Layer 5 of a small transformer language model trained on English Wikipedia (11 layers, counted from 0, width 64).
A neuron's activation on a vector x is SiLU(gate . x) times (in . x), where the dot is the dot product.

Input weights of the MLP neurons that the questions are about. A number n stands for n times 0.0038.
n1 gate: -13 11 3 21 -17 -12 32 -5 -36 40 -2 41 -56 -1 12 2 -8 -35 -50 -9 36 -7 -20 -1 -2 -10 -21 31 -38 50 -25 -19 -40 0 20 16 -27 8 15 -45 -9 -22 -41 55 7 -13 -21 41 36 -15 0 -18 21 15 -20 -32 42 -20 1 30 15 -9 -20 4
n26 gate: 13 31 10 -23 11 0 18 -10 -1 -16 -25 -31 17 -8 -10 -46 22 17 5 33 40 -25 -24 -26 18 30 53 10 13 22 -26 -32 9 -2 32 -40 10 18 -10 16 27 -8 10 -34 -56 -11 20 -18 -12 15 -31 -32 16 -7 -15 -18 -30 -7 -36 -6 7 -17 -1 39
n29 gate: -26 10 -10 23 2 4 0 -25 -45 48 -6 -8 -33 0 -27 41 9 33 3 -10 15 -34 15 5 -36 -27 64 21 -29 4 -30 49 -34 2 36 0 -6 -5 30 8 15 -28 -25 -8 24 0 37 -11 -15 18 5 44 0 -24 -1 -19 17 -22 7 21 -54 11 20 20
n33 gate: 3 7 -23 -54 31 -6 -5 -29 13 17 -19 -23 -37 32 -9 -21 -4 -10 29 -18 -13 12 27 2 -9 -9 32 8 19 36 8 1 -9 0 31 -20 12 -43 -34 7 20 25 6 -35 -2 -57 -4 -22 -41 -28 16 5 0 -41 -27 -8 -19 18 2 31 1 -26 20 31
n64 gate: 6 23 9 -16 2 -11 -4 40 16 -37 -7 -1 43 27 37 -5 -50 -53 -52 9 2 37 29 -35 -10 -21 -5 28 42 -12 -10 37 -23 22 0 -16 -4 12 -32 51 -8 5 -38 -16 -26 25 25 43 -22 -7 0 29 39 -15 4 14 29 -27 -72 30 7 19 -3 1
n69 gate: -3 -9 -15 -2 -2 13 -38 35 -37 -21 -30 33 32 28 -36 -24 31 -24 21 40 -12 2 17 5 1 6 -25 -32 -28 -14 32 2 7 45 -5 23 -32 -23 -16 -15 29 -11 30 5 15 -18 29 5 -2 -22 26 -8 -21 10 -37 44 36 29 21 -29 25 19 24 58
n72 gate: -8 -6 -37 -9 32 -28 5 -10 -44 1 19 17 -1 13 -16 0 0 4 69 23 4 -24 -35 32 -29 24 21 52 11 -25 -11 -32 22 18 -13 8 -11 -10 -22 31 -15 -23 -3 10 -13 8 -32 -7 41 -14 29 -38 -10 -17 -46 -6 2 -25 -24 -3 -25 21 -12 9
n75 gate: 16 -16 44 28 -10 -13 -3 -5 33 20 -15 21 -35 5 -23 -39 -2 -13 9 9 37 3 11 -4 -5 59 -15 54 3 15 13 15 -32 0 -17 -4 16 9 5 -15 65 15 -4 39 4 7 11 -43 -32 12 12 44 56 8 -28 13 24 45 -14 27 -28 40 -17 -1
n77 gate: -13 26 8 -7 -8 9 -15 -37 -1 -6 13 39 20 17 -46 45 -23 -6 41 46 -15 -11 7 -6 -20 14 38 38 6 41 42 -31 -37 16 -15 -31 -33 36 8 -2 -8 14 -21 10 28 -11 -20 -44 3 -13 12 -23 16 22 -33 9 -9 -37 -19 -25 -17 19 -5 -55
n91 gate: -38 -32 2 -5 23 -28 0 -30 13 -16 16 16 -3 20 5 -22 -22 -39 26 -19 -11 -15 -18 47 -3 36 -10 17 41 -28 6 -57 8 22 30 -19 2 0 -43 21 1 74 10 -9 0 24 63 -23 5 -8 -5 -27 27 42 -4 20 -58 25 3 -13 -42 -5 13 14
n99 gate: -67 -24 10 -3 -17 -71 40 -5 -21 -55 20 26 47 42 7 -31 -3 -3 -10 11 -3 -10 -8 -7 9 31 -63 9 -5 21 6 15 -27 -16 9 -3 49 16 16 -47 -70 23 17 5 -10 3 12 4 -21 -3 38 -11 26 23 -31 -19 -25 -8 -7 -1 12 15 -22 -6
n100 gate: -18 -32 -28 37 -16 -15 28 -12 -19 -19 -62 -3 13 32 -36 -10 27 9 18 5 -25 12 14 -24 21 19 -27 -27 -42 -15 43 -46 -57 -43 10 -18 -6 1 -35 -19 18 1 -30 -28 -13 0 31 20 -31 6 10 32 30 -15 -20 -73 -33 -39 31 -7 -50 -41 -10 15
n103 gate: -3 9 43 -8 -1 1 -9 -36 -42 -14 -75 8 -6 12 -20 15 -34 66 31 38 14 52 -19 -25 -5 39 20 -22 -38 1 4 18 0 -42 16 7 5 6 42 9 -6 -8 -20 17 -2 -34 17 -22 -10 -5 -17 -21 -20 8 15 19 2 -1 3 -8 11 6 -29 11
n106 gate: -34 -26 21 -35 -29 -32 -26 37 -36 -3 -14 17 -7 -37 -17 -58 2 -6 36 -8 -26 -50 -49 -1 41 -20 4 20 17 -39 -13 -9 -17 52 -1 -18 -13 -7 23 -5 -43 47 25 23 -23 -8 -7 -10 -13 -4 37 -39 3 23 17 -55 17 5 -10 19 37 6 -33 15
n108 gate: -22 -32 4 -26 -11 18 -21 29 -17 -27 -48 -2 24 -12 -4 34 0 -43 -39 7 -27 -34 -36 -32 11 21 37 39 -3 2 -4 -13 -19 -11 -11 -30 -51 27 -35 9 4 -36 -4 -22 -37 36 33 -10 70 23 30 -11 -19 14 -5 3 28 28 2 15 21 -3 -22 -34
n133 gate: -15 1 27 2 2 7 73 22 0 -44 38 19 -3 28 11 -1 3 -11 -38 -39 -32 10 -42 -3 -18 -11 24 -23 4 -17 -3 -15 -31 21 -4 20 6 -11 -32 3 -18 43 -39 22 18 -35 -17 25 21 10 33 1 23 -9 -24 -10 -54 3 -17 34 18 71 25 17
n137 gate: -10 1 22 2 3 18 0 6 -13 -35 -45 19 3 -24 -16 -28 36 34 -37 -31 5 -20 -1 4 -2 26 -40 51 44 -32 8 18 -38 15 -5 -24 24 -25 -37 33 -25 42 -32 -46 -6 -46 -22 -5 -22 -2 -31 18 58 2 10 19 -36 -7 27 2 3 9 -70 -48
n144 gate: -31 -14 34 2 -3 21 -6 10 0 -36 -29 20 -11 -22 8 -57 61 -11 41 -8 -14 -18 12 -25 -48 4 34 -17 31 12 -16 -7 22 -7 -18 -7 16 22 23 14 -51 -11 8 7 53 -2 21 2 1 43 31 -17 41 8 20 -7 -25 -13 0 -30 -5 4 10 -33
n147 gate: 2 58 -17 -8 15 -18 22 -5 32 5 -21 15 -30 0 -2 21 -35 -3 -24 -24 35 59 15 -11 -37 25 37 -1 8 -20 52 -24 -6 44 23 -15 -2 -16 8 -24 -13 -3 17 -28 4 -11 6 7 -41 -11 -12 -5 59 29 -23 30 -7 28 -33 -7 -6 25 -8 -11
n160 gate: 18 27 22 51 -21 25 -14 1 -34 18 -68 26 16 -14 -13 -3 34 43 -38 -27 1 -32 28 10 -44 33 -7 14 33 15 3 -11 2 -5 -31 -50 -45 -4 -16 26 -23 -24 -9 -25 -13 -23 -8 -13 2 36 34 -34 1 24 26 -37 10 2 38 -14 -43 -28 -59 -17
n165 gate: 11 -11 44 13 -58 33 -9 24 -42 -23 -37 21 -10 46 -7 -2 -9 -25 3 4 -26 -59 -39 8 28 57 -78 -19 -28 14 -20 -13 -3 -7 -1 22 16 34 8 19 -28 28 -4 38 -49 21 -26 -14 2 4 18 10 -1 -26 -3 -39 3 19 14 17 -32 -13 -58 19
n183 gate: 0 0 53 41 19 23 32 30 -33 2 -26 3 34 10 14 -12 33 28 -34 10 23 -16 -7 -13 20 -42 -39 -15 -37 -22 -28 6 -59 -20 15 -3 -12 22 -23 -21 8 21 4 -11 -10 -9 -15 12 -8 9 -7 22 28 20 19 15 -11 -11 -25 38 -24 68 21 4
n184 gate: 7 -10 1 5 26 -31 -13 -7 23 50 -5 4 -1 -13 -2 4 -22 -21 -11 43 4 10 -21 41 -33 87 28 -34 -1 8 -7 42 -8 43 30 4 26 33 -35 11 -12 10 -6 -39 29 -18 36 -21 5 -3 -29 -13 12 1 1 -9 14 -8 23 1 13 4 -1 -6
n188 gate: 38 55 3 1 1 47 4 -1 -10 -4 -43 -8 54 -34 -9 -12 34 17 -33 -12 -7 6 8 14 -9 -3 -23 -24 -31 19 -31 -13 10 -20 19 -55 -49 13 -36 -13 43 -18 4 -68 22 -1 -25 14 17 -33 6 -33 16 7 -19 31 16 36 -35 21 21 4 -7 -23
n189 gate: 5 -33 22 -26 -48 3 30 -28 -8 -22 -50 1 43 -9 35 -35 29 -7 20 18 30 -34 -2 12 11 10 -1 4 34 -23 21 13 -47 7 8 5 -41 -39 -12 15 -43 12 -20 65 12 19 13 -16 -10 -34 46 -68 -16 30 36 -8 14 -9 -17 -9 39 52 32 -11
n1 in: -4 10 1 -25 -2 22 -17 -8 -18 -33 9 -94 -52 6 15 14 20 -19 -34 15 17 -11 -7 -17 12 -42 1 19 -18 -13 -26 -21 18 -39 12 7 2 -1 44 28 14 -33 -8 4 -20 14 37 0 -38 -52 -1 -43 7 -20 18 -8 -6 -2 10 1 14 -4 -23 -5
n26 in: 32 37 28 7 12 -10 27 -11 5 48 15 2 -4 -17 -41 -40 -17 38 -21 18 25 -27 -5 27 19 27 -9 -15 38 8 -8 -14 -25 -13 23 -61 -18 -13 22 -17 23 -15 17 -14 2 23 -3 -37 5 22 -8 -27 4 11 -16 28 -16 -9 7 18 -22 19 47 53
n29 in: 17 9 25 -9 0 -27 -33 -10 -8 1 -23 -3 7 -21 17 4 38 14 -2 -4 23 7 38 14 34 4 26 10 -33 29 -6 3 22 7 8 -3 30 15 4 -21 -12 15 38 26 -10 -46 22 23 -36 -22 5 -14 -6 -29 -31 18 -34 -12 -5 9 56 -19 -8 10
n33 in: 45 -18 -10 -42 26 -44 -4 -22 31 28 20 2 0 -52 -20 -23 28 67 22 -6 9 13 29 9 -17 -14 -23 -13 33 1 -43 29 -21 -13 -18 15 -35 -15 4 -25 -37 32 26 -9 6 -3 45 22 -9 2 -5 -9 3 23 6 20 5 22 -34 -14 20 -4 18 -10
n64 in: 28 -8 -10 -36 4 9 -14 -33 25 46 16 -2 34 30 14 -3 34 -4 13 41 -2 4 17 13 32 -29 -8 -7 8 17 -20 -17 35 -40 24 19 24 11 8 -33 -8 39 11 3 36 -3 -3 -13 1 15 29 -27 -23 -7 -3 -10 -54 -1 -22 3 -34 3 13 -1
n69 in: 44 -11 -10 -46 2 30 -19 -7 -12 -11 -38 -10 22 0 -44 2 19 3 19 13 10 -20 -3 8 -19 29 -4 -23 -2 -48 28 -17 -23 26 19 11 33 -49 11 9 34 33 20 -14 48 -36 10 -15 17 -9 -14 -19 0 -1 9 3 -9 22 13 2 -8 5 1 -27
n72 in: 29 22 -7 -5 -16 16 14 -4 6 -50 -17 -14 -7 3 -7 -9 19 34 -24 16 1 22 15 -2 25 35 -3 23 17 -15 -6 -2 -1 -27 29 -49 0 -32 17 42 -38 -6 -12 -4 -17 -15 -1 -25 -28 -15 10 28 -35 -32 10 22 14 18 -44 0 18 -35 -10 -43
n75 in: -15 -34 40 11 8 20 -18 24 21 2 -13 24 -2 -38 -10 -8 40 -32 -18 55 14 -28 -8 -21 3 20 15 10 30 -1 -33 8 -29 12 20 24 7 10 53 -12 -17 5 -27 -1 40 6 10 -1 -5 44 25 -25 11 14 -3 -1 5 -54 14 57 26 20 46 42
n77 in: -32 -21 13 -8 -26 5 15 -26 -47 -6 -14 20 40 14 -4 4 31 -11 17 28 26 -16 15 -1 30 7 0 -10 -30 28 20 9 -36 -39 -6 -15 -16 25 31 6 6 11 3 10 13 -30 -38 -4 6 -4 0 23 27 19 27 -24 76 -12 11 -19 -15 -51 -17 -1
n91 in: -6 14 64 -29 5 14 -2 33 -33 -14 -7 -6 -7 -69 30 -19 0 -13 -1 -23 -43 19 22 -22 -14 0 15 26 -30 -18 -20 5 22 18 18 12 16 -7 -25 11 -12 12 29 -41 -1 -9 14 20 0 -25 33 32 -18 -8 -20 -26 -26 36 -18 -24 -15 -4 65 29
n99 in: -36 -17 10 6 -10 -32 -17 -8 28 26 -20 -45 -35 48 -13 7 -24 -3 -15 19 15 9 -38 26 19 -13 30 32 22 50 35 25 5 8 -30 -36 0 8 27 -8 45 20 -34 -3 34 -12 -9 8 -24 35 -28 -9 -42 -1 -17 39 -38 22 -17 10 -2 5 4 -4
n100 in: 15 -6 9 -36 -8 -27 -28 -53 13 3 -2 8 18 37 -22 44 -22 -32 31 -15 -27 -21 -36 -16 28 12 28 5 29 -26 -13 -42 -5 7 -9 3 -24 -21 -3 -7 -1 -38 21 8 -16 16 9 -24 19 -40 10 16 10 -50 -31 12 -22 -15 50 34 13 -3 3 5
n103 in: 51 48 -6 -28 -27 41 9 19 10 26 -26 -10 54 5 -5 27 26 -25 10 -15 8 31 -36 -13 10 -8 12 -12 27 -9 -23 6 22 22 7 15 13 -33 6 -27 -6 28 -38 3 24 39 67 20 -6 30 -21 12 28 0 -3 12 -21 -17 3 21 22 33 6 -29
n106 in: -36 16 23 41 -4 30 -4 -4 28 6 26 26 -15 -27 -11 -22 -9 -13 9 3 -7 3 38 -5 5 27 -11 -10 50 -26 13 23 31 -51 -13 29 16 15 -22 9 11 -22 -30 -14 11 -1 24 -7 1 -45 9 38 -21 -14 5 -10 -31 24 8 9 11 20 20 28
n108 in: 19 9 -6 -24 14 4 37 -17 -30 -36 1 -11 1 -2 7 9 -32 28 -12 19 32 -34 -13 -13 12 4 -5 30 -24 8 0 -60 12 -35 11 20 -11 -26 -21 -17 -26 -44 32 -20 -14 -16 -32 26 -1 8 -4 -5 23 -4 -28 -18 22 -25 32 -9 16 15 -15 23
n133 in: -62 17 22 28 5 -20 49 13 2 -13 10 -21 -10 40 11 -8 -54 -19 -16 -9 18 29 -35 4 -7 1 -2 10 -2 37 -37 5 -37 50 -10 -2 -39 -10 -26 -13 -25 9 -6 0 15 -9 -21 -19 -18 -13 -22 35 19 23 44 -1 -37 12 -6 3 -12 14 -14 36
n137 in: -22 -10 -31 8 34 -27 -14 -14 0 5 4 -4 28 8 -7 7 35 -22 -5 -32 5 -53 12 24 9 19 6 58 -31 13 2 -18 -4 -6 -44 -9 -7 17 2 14 12 -4 31 -23 -1 -25 8 22 -27 24 20 -16 -1 36 12 27 4 -17 -29 30 15 -44 -32 29
n144 in: -20 -11 17 -13 21 13 -13 11 3 -39 4 11 -38 28 -23 27 -7 -16 -27 -37 43 26 -4 -20 6 -19 -11 2 30 13 -47 -13 2 62 -32 -7 4 9 -63 13 -16 28 33 12 -19 7 9 -18 -33 -27 -21 18 25 -23 17 18 -10 4 28 -24 -18 18 -12 39
n147 in: -14 13 40 19 -7 -7 6 15 -17 30 -20 -5 28 22 19 -21 -32 9 -35 -12 -12 27 25 -6 10 15 60 11 25 0 -9 7 2 -15 10 -3 -38 -26 24 -42 10 3 41 11 -19 12 21 -24 -11 5 -64 21 21 -1 -6 25 3 -15 34 11 9 -21 5 23
n160 in: 0 27 16 15 20 -26 -17 -51 15 35 -30 22 17 -7 -7 14 -15 -37 -43 -16 1 34 10 -22 19 34 -4 -3 28 -13 -6 -21 -9 24 -43 -6 -37 13 2 9 15 -34 -11 -7 -33 -41 3 25 23 5 30 16 -14 28 14 31 24 -2 19 -36 26 1 13 38
n165 in: 25 8 -18 -8 -14 21 3 -22 -10 36 -19 -4 -12 -3 -1 13 -21 -13 -23 -20 -32 17 27 -5 45 16 32 -3 -12 68 -8 4 21 10 -27 -25 1 12 -14 -22 -4 21 4 -16 4 -29 -13 7 -18 -34 3 -55 -25 3 -23 -30 30 23 -9 -59 6 17 -23 -34
n183 in: -15 6 -17 18 19 -8 35 -4 0 -40 13 -26 -24 23 -11 22 42 26 -39 45 33 17 19 2 18 -10 21 45 0 -17 3 4 -37 8 -15 -9 -10 -28 -11 9 7 3 21 25 -20 45 -20 12 23 12 -26 5 12 33 -10 -14 -8 4 -10 -19 -50 2 8 -12
n184 in: 55 31 -10 -26 11 2 -35 -15 28 13 30 35 -14 -20 17 -7 -2 9 -12 -2 -27 9 -30 13 11 3 8 -4 -31 -18 11 -7 8 -7 23 6 -43 -23 -4 -8 11 -38 -24 21 -8 3 -10 44 4 9 26 5 -31 3 -26 7 62 57 8 12 -17 -16 -26 42
n188 in: -6 34 -19 2 54 4 -26 23 -33 -22 4 16 17 1 -9 21 7 -30 2 32 -33 -19 8 0 20 -6 8 -29 -8 -22 -2 10 9 14 38 0 -53 -2 -21 -18 -21 -22 8 -10 7 -6 -1 20 -32 22 17 0 -21 41 18 -13 -2 7 1 -37 43 -10 -18 -19
n189 in: -31 -7 5 3 33 -28 -7 24 7 25 6 30 12 7 -42 37 -15 -5 -30 18 -56 12 10 29 23 -6 31 33 12 1 -17 -40 15 -40 30 13 -5 -29 -21 12 42 31 1 -23 21 -22 -12 11 -30 41 -6 14 38 -6 -19 -8 16 -56 34 -3 17 0 3 2

Each question shows a token from some text and the vector x that enters the MLP there. A number n stands for n times 0.05.

"m": -36 -4 0 -41 25 -34 -4 -3 15 -27 47 7 -9 28 -10 10 -23 -31 9 -23 -17 4 45 5 21 -22 -31 25 -24 26 28 0 14 -24 -25 27 -2 22 -14 -27 33 -19 2 0 -19 -24 -29 1 4 -3 1 13 -15 18 -1 6 -9 -13 -2 4 1 5 -21 -25
The most active neuron and its activation: n99, at about 1

" was": 13 -19 -49 -32 -9 -8 -9 -33 1 12 2 -14 5 16 -17 30 -23 -42 24 -10 1 10 -14 39 25 24 12 -10 -6 -13 -31 -11 2 -18 -5 11 44 3 29 1 -17 12 5 30 16 4 1 -48 12 -19 -2 -20 1 -28 -11 -12 11 -25 38 -21 17 17 -43 4
The most active neuron and its activation: n165, at about 1.3

"ington": 5 -18 -9 5 54 16 6 -23 32 10 5 5 -19 12 14 -3 -4 20 -13 1 -28 15 -3 8 -4 -20 14 2 0 22 21 14 25 22 -23 13 13 -1 6 -5 23 -27 -7 -50 -39 10 -16 -23 14 16 -13 -23 -22 10 -46 11 18 1 -6 -22 -4 0 2 7
The neuron with the highest activation: n184

"6": -1 14 -45 0 9 -1 28 0 22 -13 21 -20 -30 7 31 5 16 8 -33 -10 -3 22 13 1 -11 10 -16 -19 0 11 2 29 36 -18 9 -4 -14 -3 -8 -1 19 -51 1 0 -4 -13 -31 16 18 38 -31 -26 3 18 6 25 -44 -25 6 -23 33 -6 0 -2
The neuron with the highest activation: n188

"/": 8 -1 1 -13 -15 -8 -9 19 25 15 8 -35 -12 -1 -6 -39 22 52 -2 -16 9 36 21 -32 19 -10 16 -26 4 -29 20 -18 30 8 -7 3 17 5 -8 -12 30 -13 20 -4 32 27 -26 18 -27 32 5 40 12 -36 39 -11 -8 -10 16 -1 24 -9 18 3
The neuron with the highest activation: n165

" In": -43 -24 -45 3 3 16 4 -20 -18 -4 6 26 -8 28 -55 3 -3 -7 -9 12 38 -24 1 -6 20 30 -62 37 4 -7 -13 -8 27 5 0 -2 2 -8 -6 -25 4 3 30 -3 -9 25 -13 -13 1 -21 -15 54 -12 2 2 0 14 -8 10 -38 -10 -5 -8 35
The most active neuron and its activation: n100, at about 0.51

"\n": 8 13 6 -22 -3 1 1 -20 -15 18 4 -5 7 -8 -26 9 13 -17 5 -13 -20 12 17 11 16 -26 49 -4 9 -23 11 28 39 -14 21 11 16 -30 44 5 -10 -31 -11 11 4 0 33 -38 16 18 -31 31 -4 30 54 -10 -27 -33 4 -30 1 6 9 16
The neuron with the highest activation: n103

":": 11 13 -51 2 -3 16 4 9 -6 10 15 76 -7 -4 -28 -11 1 -46 -30 2 -17 29 -5 12 33 -19 34 -10 -38 -18 -5 -12 22 -2 4 29 49 26 22 -5 9 -3 -1 -4 9 23 -14 34 -3 -3 5 -1 -32 11 8 28 -6 22 6 -15 -25 5 -3 12
The most active neuron and its activation: n33, at about 0.33

" as": -6 -7 -8 -37 7 0 -16 -20 -22 -11 28 32 17 -9 -29 -1 -16 16 23 -1 53 47 -41 1 12 -23 36 -29 -9 -11 0 -18 42 -7 -8 2 34 -6 33 6 -15 28 13 37 22 -3 2 -21 5 0 -5 7 27 -19 5 29 -1 -5 25 -21 -9 -2 -9 -30
Which three neurons fire most, strongest first? n103, n144, n77

" War": -17 -24 5 2 26 3 5 -1 -3 6 13 26 -7 -30 44 -7 18 64 -8 22 46 24 -4 12 -34 -8 0 -7 23 11 -1 25 -11 -4 -33 -4 23 -7 27 -23 31 28 2 -6 19 -19 -4 -9 31 17 0 -33 -44 20 -2 31 -3 -14 -8 -29 -30 13 -5 9
The neuron with the highest activation: n100

"30": 8 -21 -8 -32 -7 21 1 13 51 11 -5 -55 6 1 13 -2 28 -7 -20 -11 14 8 12 -1 -14 18 39 -16 23 -5 45 -12 27 6 -46 -3 -6 -11 -5 -10 17 0 1 20 -27 -1 -1 6 12 12 15 -3 15 13 10 34 -38 -10 0 -12 23 -5 16 -26
The neuron with the highest activation: n147

"il": 38 -28 -30 24 21 -11 10 -9 1 -20 11 28 -31 -12 2 33 23 26 -5 14 34 -3 -5 -9 7 -14 16 -12 -1 -31 -12 26 7 -10 -36 33 -29 19 -15 0 35 13 24 4 46 16 -21 -21 8 12 21 11 -20 28 -12 -21 -14 -2 -48 9 21 -10 -7 33
The neuron with the highest activation: n183

" O": -18 -12 16 19 -15 -9 13 5 6 -9 25 30 16 -18 8 2 0 9 -10 -28 41 -8 -2 2 -1 -5 -54 -2 29 -4 -4 28 19 -18 -28 -6 28 -33 -24 -40 -3 12 -19 5 14 -2 23 -38 22 -2 4 -24 -30 -7 23 1 -19 -11 34 32 5 -20 15 16
The most active neuron and its activation: n188, at about 0.33

" St.": 3 -29 3 7 23 22 22 -20 17 16 -1 2 22 -6 -27 -23 -6 57 -4 -4 3 2 -26 -17 -4 -9 44 -12 23 34 7 -2 18 11 -22 21 -11 9 23 -10 -41 12 -5 -12 -53 -12 15 -64 34 23 1 13 -2 4 -5 28 -24 -10 15 20 -22 6 3 39
The neuron with the highest activation: n26

"c": -15 8 -20 -32 0 3 -10 34 -17 0 -5 -21 40 22 -6 9 7 -32 -3 -1 -21 8 -38 10 24 -8 34 18 28 5 21 -31 -14 4 -19 13 -5 -6 -13 -21 41 16 -28 7 -14 -30 -12 15 31 -34 47 2 -20 9 19 -24 5 -37 -40 26 13 -19 6 6
The neuron with the highest activation: n189

"4)": 8 8 -36 -17 -5 5 31 -23 3 -2 33 -16 -32 2 9 5 6 4 -11 -20 -19 -4 29 26 12 -23 16 -12 -1 0 -17 31 36 -12 -35 -4 -8 -12 11 13 5 -32 38 16 -12 -42 10 -2 8 63 -25 -18 -10 -12 6 4 10 -13 -6 -14 4 3 -5 -2
The neuron with the highest activation: n75

" us": -27 10 5 -95 12 5 -12 -12 -13 -8 27 5 -3 -32 22 -2 -21 -28 9 -14 21 -1 -26 2 19 17 30 -15 26 13 -18 -12 3 1 -17 23 16 -32 18 9 8 25 28 27 -52 29 23 -11 -3 11 -12 18 7 -17 -33 -1 -22 -11 14 -15 15 -1 7 -32
The neuron with the highest activation: n91

" 2": -3 2 13 -12 7 29 -15 35 57 24 2 8 3 48 -7 -23 11 -15 -20 -6 23 -13 -6 -4 10 17 -20 -15 -12 -1 13 19 25 -37 -13 -38 -8 4 28 -18 -24 17 -3 12 -12 16 -8 -8 -18 -47 11 18 -13 -29 -4 10 -18 -29 14 -15 7 -11 -9 5
The neuron with the highest activation: n99

"ian": 33 -15 -18 25 29 -22 22 -20 9 -1 7 3 -14 7 8 7 37 19 7 5 27 27 19 -13 -16 -11 10 -52 -17 -5 1 22 32 13 -18 5 -37 15 2 -2 31 -4 10 2 14 29 -18 -51 12 -8 22 13 -28 25 -28 -5 15 -9 -24 -8 22 2 -4 -1
The neuron with the highest activation: n188

" ": -2 -1 40 -38 -21 18 16 -6 7 18 16 -7 -3 22 9 -14 -18 11 10 -61 6 22 -11 2 14 -11 25 14 -9 -20 10 22 9 -22 -26 8 1 -8 -3 -6 20 -23 22 -14 -10 16 28 -29 1 -11 -23 9 1 -4 -4 -18 17 -9 21 0 13 -51 60 -38
Which two neurons fire most, strongest first? n188, n137

" adv": -40 -29 -9 -35 1 34 -2 1 -25 -6 -1 -41 5 21 10 53 13 31 27 1 -35 -24 5 3 -14 -40 17 -21 28 18 10 -6 -3 -20 -27 -3 38 -3 -4 -1 23 52 35 27 17 -8 17 -8 22 16 14 14 -20 -9 17 -43 -7 -9 -9 -14 10 7 21 -3
The most active neuron and its activation: n184, at about 0.62

"ast": -8 -9 1 -18 20 -13 -22 25 2 8 -5 19 -5 -32 -5 -13 -41 66 28 15 -6 -1 12 19 -3 -7 11 -11 -8 21 11 -11 30 -13 -27 29 5 3 26 11 13 -23 15 11 -11 16 31 -22 43 2 -8 -25 -26 3 -30 50 -8 -24 -2 -26 -18 2 -22 9
The neuron with the highest activation: n133

"50": -14 -12 -29 -13 3 3 32 5 30 -11 9 -26 -27 26 24 5 25 -4 -23 -2 12 14 4 2 -37 18 3 -8 -2 15 21 26 35 -1 -24 -6 14 -8 -29 -9 17 -37 1 13 -29 -9 -22 11 22 31 -4 -22 -11 36 13 33 -40 -19 -8 -40 11 15 -1 -16
The most active neuron and its activation: n100, at about 0.4

" in": -39 -38 -41 3 12 -19 13 20 -23 -22 -10 12 -13 13 1 8 -12 17 -2 0 34 -5 3 -8 17 -17 -9 21 24 23 16 -36 24 -1 3 -8 30 5 1 8 40 -42 34 -23 20 7 -6 -37 33 0 -28 5 -3 7 1 29 25 -17 10 -45 -10 -23 -4 27
The most active neuron and its activation: n108, at about 0.47

" |": -10 7 -35 -7 50 -5 10 -4 -9 14 -7 0 -13 20 2 17 -17 -38 -38 -46 -19 4 7 31 8 -6 -14 11 -14 3 -15 34 36 -15 -13 -2 31 -3 8 9 -6 -15 7 1 7 -5 -3 -9 -12 2 -10 -17 -2 -5 -17 11 2 -11 -1 -8 -6 17 7 29
The neuron with the highest activation: n77

"–1": -8 -5 -25 -14 -16 8 18 1 41 0 5 -27 -7 -11 12 -13 -18 21 -14 18 -12 2 12 -23 40 16 -15 -36 23 -10 17 26 26 -15 2 22 -6 -40 3 -22 -13 -16 -17 4 7 -2 1 -8 -11 43 -30 -10 -13 -1 -13 24 -29 -26 22 0 33 -17 13 44
The neuron with the highest activation: n77

"hen": -16 23 -15 -15 37 -5 -36 5 15 -12 -26 40 -15 4 -26 -32 -1 4 -6 -13 3 -5 -15 6 20 -11 -26 38 44 16 10 17 6 6 -33 -8 1 -2 -4 -34 20 4 -5 37 -21 8 -6 -19 21 -13 -10 -3 12 -29 7 3 25 5 17 17 1 27 7 18
The neuron with the highest activation: n106

",": -10 -16 -54 -10 -9 6 28 14 -20 27 9 24 -5 1 2 1 -1 17 4 16 -12 37 -1 14 18 -17 -34 -28 15 17 26 13 26 -20 -6 8 30 -5 6 -5 3 -35 18 5 15 -25 46 -33 23 23 0 -2 2 8 9 5 37 -10 7 20 -22 10 -37 -32
Which three neurons fire most, strongest first? n91, n133, n103

"00": 5 -14 -6 -40 -8 7 9 6 45 11 -11 -59 -6 -6 8 -7 27 -11 -25 1 22 -3 13 -8 -18 22 31 -19 9 3 49 -28 21 5 -46 -2 -9 -8 -10 -16 21 6 1 20 -42 -4 -8 -7 3 9 4 4 17 24 8 36 -32 -5 7 -9 10 0 23 -20
The most active neuron and its activation: n147, at about 0.61

"y": -17 -3 2 29 66 -5 -10 13 25 4 -4 -9 -27 -3 24 -1 -4 -33 -4 4 -23 5 -20 16 -30 -22 4 -11 -5 14 11 11 23 -12 -33 2 -7 -25 0 13 7 -12 1 -27 6 2 -1 -24 -2 21 11 -22 -19 -3 3 11 18 4 20 -8 -1 15 -26 -9
The neuron with the highest activation: n184

" W": -33 -8 17 -9 -12 12 1 11 7 9 14 -37 -3 -5 10 -3 -13 -16 -28 -13 -18 -13 8 -17 24 -10 -29 8 1 39 -8 14 16 -20 4 21 -12 -22 17 -45 -32 2 -6 18 -19 -7 2 -42 28 -7 -10 20 2 22 -40 -24 15 -22 36 -12 -2 -10 10 1
The most active neuron and its activation: n1, at about 0.84

"ion.": 11 56 -12 -55 9 -28 12 -11 -17 12 -16 6 5 44 -15 -31 6 -14 -11 19 8 -32 2 29 -2 -23 37 -5 -31 -24 -18 28 10 -18 -27 10 34 -24 24 -16 40 -7 16 19 -20 -14 15 4 -2 18 8 13 9 -20 -2 -3 22 -13 24 -45 -3 25 7 7
Which two neurons fire most, strongest first? n69, n29

"u": -33 17 12 -25 12 4 -19 -5 -7 -24 -18 21 -18 -5 -11 11 17 -2 5 -9 14 -15 -13 14 21 -5 8 40 28 9 -23 -21 19 -12 -35 -21 -13 27 2 -19 42 -3 11 55 1 20 -19 -3 -2 -16 -39 28 -23 -4 9 20 39 -15 3 40 15 -31 38 12
The neuron with the highest activation: n75

"sk": -1 -7 7 -1 54 0 -24 20 24 36 6 -8 -24 1 -3 12 -5 -20 -3 -17 0 38 -30 15 -31 -29 2 18 -33 15 -11 30 -3 7 -20 14 10 1 34 -22 25 -24 13 -11 -3 -7 -12 12 12 -6 -9 2 14 6 -14 8 8 9 -29 15 15 -15 -31 12
Which two neurons fire most, strongest first? n1, n184

"9": -12 -9 -38 -15 -28 -7 -4 10 27 3 19 -23 -3 9 14 12 2 1 -26 -8 3 -4 10 13 11 12 -8 -7 37 34 6 -9 14 -4 -42 12 -2 7 11 23 35 -7 -13 33 13 -19 -9 -1 13 40 -20 0 5 -15 14 24 -63 -17 -9 -6 21 0 1 9
The most active neuron and its activation: n188, at about 0.3

"idd": -2 34 1 -20 41 16 -30 18 10 -9 -13 27 -14 -17 52 -33 8 16 21 7 -9 26 36 -5 -14 -16 0 20 2 -8 -7 -17 -2 -3 -53 11 5 -15 10 -3 -35 27 1 12 14 22 -21 17 2 10 -19 10 -15 -6 -15 -22 -12 -8 -23 2 15 44 -10 -6
The neuron with the highest activation: n64